Layer 3 of a small transformer language model trained on English Wikipedia (9 layers, counted from 0, width 64). Numbers have three digits each and are written without spaces.
A neuron adds its activation times its output weights to the MLP's output. To switch it off is to set its activation to zero at one token and run the rest of the model.
A neuron's activation on a vector x is GELU(weights . x), where the dot is the dot product.

Input weights of the MLP neurons that the questions are about. A number n stands for (n - 500) times 0.0028.
n9: 312385380605644453525508390430298455371600374757351503515328559760446353814256554392561767633689484479424257649304542310424671641541578403372572368544741466589550363519560646380436442432513334
n18: 423364317560537582284471678461390527279922643680444305781756309525388492822347389336661325627690578528733554568430513706405968454559501396538452277451482594659534473429308437401606508380418396
n21: 420528312559664532504516540320462492542627510404568740243342755361583554366539443472616531717453367222567465547559468511641685446215553468565463200760531566423299532460385632432423376401607496
n56: 426587301704527492667501361674467433398486729377272274661502506572609396548239376342499510559365450410397678617646664287920572512524447503539421577511488429623624368695624569496636383449864371
n58: 666737430538722573714586546389302186746328673418125595421518524368441619470318632313371223414795572389505415667430402483627536711450469393475690492433400465533435463420451431784775662348658411
n64: 568365424616473413519432345628481602356421316650297451698761610660390445473247535384467319310594597661535315411396640373546583424384317603415471374514519469483481543425583547630449666474355553
n80: 673659620612298438376780361489609679704534214490688591632749690482734720423761325429392324322429676832439795741731636440511478516521469423570239125496723773396203512800791325481568668346371459
n87: 420388572686500760342569437625447483584362649641199414303444262492537638712454707215261361760655407323386376566465628368467645460710565474380650609654338305407569510508489426344243590706244266
n96: 638699348489295462800557705349256463520547508709538636493455626330579614670621498634382569475568229634580605705453630502634276690474464257352562436459599209304375526627597512484527620362680365
n111: 299546144546153235471416593107729150565538541388603484500359440539572644285456371707732613517697511540567558604430550540653513254335547323889300827677685292430385560626512383562603461598721656
n116: 588360315521550590304604648651362527318567321572369543645455609556526417470120618398472547486553718593497373362234371643478563441352312573291421467443673381451540784573644527723491424689465541
n133: 666360558645574527465398671538733549475310710525587574286415511595582342572462845348638348397521501193405370482505291336682555538704406625387616436526466784521502473487489469344305547406213582
n151: 463492360519312450780627710593253426676448443454534599463437478524508489737424487572465519562598318346621369438475383717367559571503358463464608393614515402424462596600315404581714430435557213
n179: 739454435405367560696511671629253403677380632398466454640460605297865496472483648672529503304462449438468629542835433524469722381324536497727549372482736400591337571535553438630546376643692526
n195: 488812492675479719603373552470397299551365621389468663466441491465219416669381680379569462400499489669260392472538471542634340641706512453462617509698465324280493333662589588469460470445492403
n248: 514564609509631483470720814303398419413558618447579596431281577363580428367654745286368310584594615448389527557492437227547622305368650565608357648391684325613655455501260549465437719485774459

Output weights of the MLP neurons that the questions are about. A number n stands for (n - 500) times 0.00076.
n9: 426696663325692543604572644569487476378561601359497404495484463517625575634675426428572523495385408421495581556459608682521530374433635534607379580378465464191536381488471480599468400479302532
n18: 492590437337583465457533022453344541238443398123615473318303526480546849292581390502516570550537654329402521202586603367481466417598618548522425306676481463577528495364282476487436759500570307
n21: 655729392461552512446555566415547724518600806574426494421672452527415401641503475449572574427504492425492343381526476513324569369712611498498732549344324191502516587500428424437347534432390660
n56: 401681559444585802516432539288478606554344486564582229513439347622515563470367199296514444373544507344361673699741363273544398509699427341396291544534112542541275413454585329648453388568604597
n58: 351613454325614474467375161635809451365181443326317578628374589422393700100439542378653585552439446450557556527421423297496458362388880732297327565742643422513192297530491497497558386474343341
n64: 538466466447574520590455603683809395551428657471510542504492477556499326404302564499503673305448643580479747595433368512575564516352404741328526451426544497565431464552464439633425638643534326
n80: 571586454461654583748239699629384392318690800638399605335446379454201369767474606657533438565571354267519433524553363571515701594616297451497740681475436387331549358315736631483575561507582505
n87: 572389581416734641629715636694442462350765374351577453459496462296541523692523491561277343389486649287547554586680583463482522269545468387254381405429586377491411794482527391525579596799392432
n96: 335322604595587206523334521401746577588585549736486357294560303521215463672550397333324528672300545382402571419574608354327479459442553598778601527572527552485565417397714537462357751498270623
n111: 378647485390371450526551739481791442176245381336487592501499576481851567433406575805603581549462519349676442722481557910512434590556374320351349401698501417245556491535486366607594584733480292
n116: 381565572636476233543602611334752465585436186537593448680612676598593594455322417530425517749374589457480498447407515612316460410151521608573493542403516491465449576526456440597341563475268334
n133: 348464353381300637594551676460210551559572633547647426605500565456553737458409421503571448350533475575572511244554490469423578572511582494520515353623542652517622429590538306582486406537584471
n151: 494559477557490399466587700529213455403475494412425418514687337536484574486694461568682558626546291428445450264427409653551453651459378421608529551414450311473420614415402485575377515599695517
n179: 534518728447431148733460617531549553364461404581506561623736356411484761428417646509396700419444698270406636464517586627529587392673458469363805402514456647500719504592579361439396279577508391
n195: 298724404474491284575407470483646515339506541550463492612444442328424581529455341542664582427424386277463418537442662571268589491446376476770459543355684532548224282619479519477607423582423424
n248: 437495386350580416504542155516627627480297519500465273516617433480341509420499549450406638440549408621339525407446675668316504565448527392487667414410229357552502494559596459394498514406406577

Each question names a token from some text and the token that comes next. It shows the vector x that enters the MLP there. A number n stands for (n - 500) times 0.014.

Then comes g, the gradient of the next token's log-probability with respect to the MLP's output, scaled to length 1. A neuron's effect is roughly proportional to its activation times (output weights . g). A number n stands for (n - 500) times 0.001.

" with", then " Polish"
x: 491773437373511499385538457539500497133456601405514558546540463509480592523458340480478437489453453239363442548405544736397511537536657502521496595422554342622386492523508677562360425518487406
g: 405535615553502494422442561626651384517323408598481342832404433629669473174412409640717550522610653585396546456448356405662541543591414657434371656537437271272463478744295414501550475561689453
Which two neurons, each switched off alone, lower its probability most, in order? n56, n116

"ig", then "ino"
x: 618673578367512198628563657437631650349647209444471365487508343529536444434608440357493376527505528482553491538700523416277254619529765574497527515441526383545388480374555531478308463472549377
g: 414326498535298466669198694409482575479552613506675619213436431487517633612364536554179653580546514772524582490530444618629485304649492419543501393612584448448468452442315677348421573351636694
Which neuron, switched off, raises the next token's probability most? n248

"ino", then "'s"
x: 539688542340448175540610436463672653270598484538719373542444435523562432303559534379479396557515424471433415587339459544340380753438767635452404571419602437442481623546572559548381543393496450
g: 536505564385718407659415549300564451622505555509530472568504457404612497585597751512257350306410141542406528541422215660532425450595422523818465618433406663495407456609678685636426622481624595
Which two neurons, each switched off alone, lower its probability most, in order? n80, n96

" Liber", then "ty"
x: 437680736279458239549414522339635747450383369503524491653467546648613337497650497330429469493393630502557468398563382556346287595492632534499514562428536401699447472481592407674351460493537638
g: 313456587545816561517465509511612422455582513632662534566604548868609439694342346445673415410334395558793626487467441548596524614471487406751497410406423476389643497605686524525734490604515262
Switching off which neuron hurts the next token most? n80

"oni", then "at"
x: 606634521294441157570540506587656720262529560691602415542325487499497372502483537420496459517557421520360358503474432495313375639461763560514564527470570419369479451509583584453229502404431441
g: 445347403386360475432468853647551678409400679398564492567471478515677227492267350542428494176389545454301442514510491407370386556586426442614632473571431582350669492499641247594517429704650539
Switching off which neuron hurts the next token most? n133

" L", then "iam"
x: 574635609309431089370223554479454761466503332519504520524428462475658386352517488467579575585372548428452597549699455562251512612548675688443663506530670462606505395459606516634270480525433371
g: 530390532341524513419405617466434462546569445668653717400481545340591431400525535446273652447670710505533433213542323507450686424613453789462651377580237351677572430649624328384465566482654716
Switching off which neuron hurts the next token most? n179

" from", then " the"
x: 503717482287644507372462448492578564161539494406468610435513508507569518619547239415530422538432490354382534546613583692414528485487615600560483623434528399650406560481489607642404398626418334
g: 463684440392595460496684434509375189495620522385575546744650656306409701472595645401312427461379419444261527374304563556411410561419520445438638490325637503672417426152349560446375478353504500
Switching off which neuron hurts the next token most? n18

"c", then "ote"
x: 723628626316359244598664476506490728430518442556460412403314449431539431409594347462468487603553528646344480590481487565436376749480764579555671549403508384434392403337580492469162477445530460
g: 446560563633312485425554476506515541624587483513352370367636359639360394451499609444524571405690303499322468695643514470520293406363519645495488367515684314570633475819497587932590495383314558
Which two neurons, each switched off alone, lower its probability most, in order? n96, n248

"|", then " Il"
x: 541721545357632470599305482437475497174466642454615348477530367636511470463386332420552501426490498271418513718481411606375633567597589458499443393453422390370363459573563489588379432551533350
g: 289668430449410528503533484813447347419700532648677432456240638421436455310542401449363482624508644347519487366410502425344453736289459466482539608403756511587407389445282484311500391322363647
Which neuron, switched off, raises the next token's probability most? n56

" King", then " Stan"
x: 482710617282674256587468554439542531288459420631591463581469486558532522469627436287443447382521439500565480524616418707261372617538743463588423632399440342645448449449521548520414518426385473
g: 540485441490550412708463332401427478478517442457353276348368463290007651531634407658365427550602526439500570533574707424693500606557612346378486353566765404434398430360695580444424406498447470
Which two neurons, each switched off alone, lower its probability most, in order? n248, n96

" the", then " figure"
x: 408708456310508414531362609501609446130350602525530435427502378534508592387384454477590541468564596349481490533489516753432541513635663509549439503474441369463400517596551625613387422595561395
g: 267545415342481487522823775270399330485592285430686525443529420357588452368809513382596488326511693425519447387312433475312385494355582466531609588469567503699475515654487464542263495451420520
Switching off which neuron hurts the next token most? n116

" G", then "."
x: 660598590280533119475460574533448628484426344590502453493557362485480465453482517500499605500435609384418561517749510609435335568669751465589691489577560317564471320488479463703279451466428302
g: 658387563468857480521528204407500435633271582639528469373597583454631621656664522513413746547352531501488579583420532713539387316352617491478429629540651699681481584461385705617670587434348586
Switching off which neuron hurts the next token most? n96

" C", then "ome"
x: 582567709228400171442370510433603695452381375599459403466461519515441475465519466609400518412517611383454484655666473558390495542625734521485717417537692339519458434459409386612224532606390362
g: 594631632568425443487761495613361589556633631656531483547459595255374376348517700478390596494545498279606341432726719562550599678372421641361485186487390459762505539613618545493453651678403557
Which two neurons, each switched off alone, lower its probability most, in order? n87, n179

" and", then " with"
x: 410715422308483433477451501437543506165471622366649599436571436544453530532478349430499325573550508486340542486435435735461548495559711447518498497409439266526541523470502506612399464401455299
g: 601557697415393455558315459393524489555522696521501443298488364429177528694495657375446448229465283482446447347301365623630439478230590604369616430465597530667424327531350539524511653439615750
Switching off which neuron hurts the next token most? n248

"g", then "ment"
x: 661583803298556139501622550491579757464499228498486425470516453548495451501475495431545619578456579497498509518655502409397299690556732465608666502597498337625435458312604494477226442483537385
g: 469571630635459493195505562371674487541602589339483482363445470594420372626484538335257199370430404490353725420601453505469440411601507427819461404359496407443646488347489713682616534744455346
Which two neurons, each switched off alone, lower its probability most, in order? n9, n80

" as", then " a"
x: 470737362251647480433444392525592493218373531487491503523526530460435462374496364474437439417522449324440346474499457693272593495435649402364519584416423327617288564364494478441427532471434390
g: 685450411296244418440629284388685550458406632225343535452365378432358518568495597638375378417400524586679327383444424595659242410484470452388504557616517401685347462453570461543598753560722621
Which neuron, switched off, raises the next token's probability most? n116

" and", then " after"
x: 398699428268508417402339530450522480197465579333664563462596380580454550619509328504407384550525453343316553429486443690482558481526656475521452536382421327578589495439470564581328521447522296
g: 313482697459473452602422485607395483616404357542601805307536388523269517739528359316723406586447525610521519420537748345499746390413486645661686548538412376447354628502284494573562581317484375
Which two neurons, each switched off alone, lower its probability most, in order? n18, n195

" He", then " is"
x: 445554375217517213656406629508559437372452514513731649410495376592411470363407436535409353368460496314542604546569314719348443714472625421491622386436530425369521449319641504598345552564406395
g: 342481480431521517393521609538176754466743311698597397612643339471509221441573533524284383471466535468538601324523547520672551458606364402622576231583552522606471609512498591589225432459347304
Switching off which neuron hurts the next token most? n151

"ip", then "ione"
x: 609554638272370203468564560518644565419529261567483279433486552500385349427422374336407556462424413514543317382439536502350292571531751425481619411523524473455404458441476710451202516439620373
g: 459441418540187497617365735502402341439583440542215483302404333472619585299661500602443543392586733582339535505509528642413459336409530687644588491572679607599405742581677435367457678363614532
Switching off which neuron hurts the next token most? n96

" r", then "het"
x: 604603415148474265389461509479321584384425391597335466588426443592515368466591372558343551391409469461378449472637363600267609693418706665378596480426568348512537524529455417503245482631493491
g: 586414405445477469405391626450519612479480225518538397705611573334484283607531483400580377596392535625408708405349435601647186256664433674693372670466604425684543329320539320473571502560513317
Switching off which neuron hurts the next token most? n116

"man", then "uel"
x: 612619598245515209550498644512624644283480303613560541494569495629433439486589490320470447418555412537451490613637431474240267716497719513532608548561539414496552410473448492393294437434432561
g: 424301392341270538476384534437551421581450659621531579335616379626403629611411588600423460194583431698526371694624197368461648318353462675443398540833515438511478424531437383412367504465605599
Switching off which neuron hurts the next token most? n133

",", then " however"
x: 479747551329468385550394384444427556305452562374722664295555357448437524497437333471693294372552500413457493449448443575440598491465665609525615479344438342688525530363452588602349571388435482
g: 291518592436482618641413492305256623626615600418603710734620528518382334451632562548586361436438499489498543499346587338651714509634239699714555250499367576325439592576529396453558435389509712
Switching off which neuron hurts the next token most? n133

"ithuan", then "ia"
x: 474618625219501372585481555485618709326467479632665377597367421505599371519733411462502488434516659386454352480586607570328343577491600760515444646527475332568468479499611500572399398361474654
g: 654631597399308596414249676500279683427479549348517551607317698529486481450598309441484715639528548651448322349435351405413547645581517441336441505532477438561442362248190544430424398360531718
Which neuron, switched off, raises the next token's probability most? n248

"day", then " |"
x: 629743500436537275638621552419785459342567534520776376420670419613660466453518447351541411420384474520469458482536497531234427565556633461557572695495419460365437707433607606684325499490429434
g: 376426529488720577625500442283547523479703488779711573759429407448486446485694543579323767488540365542211324572567431397403398349507209584514620446552566465706399605551582524645473522505408347
Which neuron, switched off, raises the next token's probability most? n111

"ure", then " titled"
x: 599680575401499289369702612438691469331528592432737371480575425542524438420497445350560408359473452458393400402411537583331290595446807467460632520388471451460460668554560697548302497585528332
g: 548525620507454496679524317415405498677345511546430446394422671574405521581517635574387561207697331732454590918349236684467619277493539533648539453497407588322421630546611528438524560519377446
Switching off which neuron hurts the next token most? n248

"ost", then "w"
x: 716666707379439188597458565518616609267527422565597551532592404466430398454567487300489498462576455513378488508458551478294290606567784493537638530585513357442394427400522526428314419492577367
g: 430554447388684419306731419271379419515478247543515585588502424360507414394500497439656389651427288403517378380526496591568557362613494416501588439277435497636737457848702409422436708458311333
Which two neurons, each switched off alone, lower its probability most, in order? n248, n195

" |", then " Mad"
x: 532752516313503467689394288463567557166464588423534467325544426590502399453491515551569412409458548410482466695520485528322656555514709434497500487370468385531375489565516413648457448478484419
g: 305501386354506530612412700699435388256649575592590347573571706261505629436594352506473554555624682339573615502422741400389494840375487492573738496452511585385448503377298688502485537537547639
Which neuron, switched off, raises the next token's probability most? n58

" Ukrainian", then " I"
x: 314686441215433304434455458478584494289432360546582459478410385582617412520606527412516419400478496358401404713459488751309370605520675581693372515467595333524460451437495588536413458460573520
g: 318576522613706564692575356560306533246450486591450341591546624435396556395582329450558607588725720423424399734729390385463547546362633401395604477363408583560423472660614249654620450267418515
Switching off which neuron hurts the next token most? n248

" the", then " Commonwealth"
x: 480755434288523415537439554560622528163385514508578417464504376572587558408429406449619544497580596353458444535574558756477532552630679550556443590509462361553417587575504604601345471572587377
g: 375484585312409646606543266588451497531484506729628263547630406840581570626739322328507554663557567631571467747518549417635531368503527422382499617561416391510588356578303414551470656276493315
Switching off which neuron hurts the next token most? n56

" and", then " use"
x: 385685408297485379368460539417524496235405558351656633431534368548444517606506332399467336570502577282363623426424389719396562496496704532498527489360440331465601606382503485572424532451505361
g: 565432422292321390314362559587428561363583578639346411603553553582808537501503599467519641476676683522514496392485614556453453761534435535313390486662471471775849552509457372538152497527491504
Switching off which neuron hurts the next token most? n18

"1", then " victory"
x: 531530574142485210432481366515724360511633177429639417475639512642533388422578438537704567591513526334428522618456537521468433454442589557373561584544389522463300599271439709521280436458536559
g: 545666239575330581549691618239582439489586514605483448367309541461348463700701635405427479475479689479484445315565446615520361490353600528422564688546378499438505527297665516463084468726510556
Switching off which neuron hurts the next token most? n21

",", then " Es"
x: 444743550294457471608457403489454686259583613438627525381630323477453553500512347475640430392544508652358482543516575678534553569439584595486623530385466297681437478583451624603405529376361337
g: 496624333489522516461868519588389542513489272590651208473429462496432442314554486360432501509701531290595727214452592545385691666269478600708543533526521439425448533470330361598443333525368536
Switching off which neuron hurts the next token most? n18

" first", then " round"
x: 378569413216459242602349511463706638358365424504504366585539356452573490614576526508567517339366480272375426458415460662383441489551725606564495727453359389554272507513584455586324491428623460
g: 511543477322574528438504432632517714507628665550614495587738462381518430889633420293433674430444617599487324333628294485343682491406350475270530543522295584494538521434452320613255660559511453
Which neuron, switched off, raises the next token's probability most? n111

" C", then "redited"
x: 526558689241343216437418479452603739436374375614438413464474503487448448486548413537433504433499597415422505666669472584398487551588736594467769445604715317556485439460417431566244499599385377
g: 598376502585228600740656563382475399501413731449508270393372523389444688593528579536545478484689534537405562635499311486518627347621479456391308289561222382305569744460433369384488371515668653
Switching off which neuron hurts the next token most? n87

"-", then "4"
x: 438547698202682326349560361593618509412508480459740608482585580565549419499403271427592655508515574255532438597532554640367631549610775578588598436487428500442428599207545490452399456412665421
g: 397513550474503485450503586415294481611470570494542591593533639665325452559452154569634462628485662565378371752511381338655312666077510599574465417427657596339581476626504675479443724417427454
Which neuron, switched off, raises the next token's probability most? n21

".", then " He"
x: 522789439335531592580360429592554621322325709475564466486589448530471600402487246459668456515463494310339530615395473493456512512450583420557665442306488257544496379533622526591405432366551396
g: 636571411422495707613668455173567476686423231675481368560249569662610640387550536604696656409740488250525691465573360545471405567370380436555569583474561452430446589632580606510486348455306569
Switching off which neuron hurts the next token most? n56

" Dam", then "mit"
x: 512588723309493288523458610424633690301427458636428485387540520559569309418573429410389501452540587442413456608724626504303288572628781535575568635468595417608378402494506524570346468458495495
g: 297439547208490459451468425470513457576443258468494872577487455306613607371480469445320659545486419705594286475656504673567597468596263331373445567494357542664602507626405588461352630739388547
Switching off which neuron hurts the next token most? n248

" in", then " f"
x: 514737418266636552454454451506663533204660449445538541449609533586565392569435258480596415521408451419518489458563567629441526479519503628505542625435521281601384478575479668604357410648440388
g: 435535304318369392262562688594649350412505453441512607600565424311473629229452598574357314391582467522455373342231615662451339474546452512625556249462699438594616523318381522287329565558397541
Switching off which neuron hurts the next token most? n18

" in", then "tern"
x: 520715452288639609454442475491596455177636498447495625466594523579552441561455297501562423471426441224532478410546544662429531438476493641458555579418524314544374457521537672602287456665495405
g: 498370659446491528224416716360517474601516243735456428594440624535560470426131608566451551618526246542524577528707492529581402505646235652670462563485352443491511329323668447330408422517590545
Switching off which neuron hurts the next token most? n116

" Fe", then "ud"
x: 604609426363472171591496603550650577447455394647663440363552582566346407294441358488455514448236464505512441662573499429338440776498672528420701475475520467403498660417627555558254596447532354
g: 691605297394577561420367436459448472535288431542640223534370332276602493700265521605499469648261464657615476441567375449552787455441422587604519378485573332376343535369302565331598673405425463
Switching off which neuron hurts the next token most? n80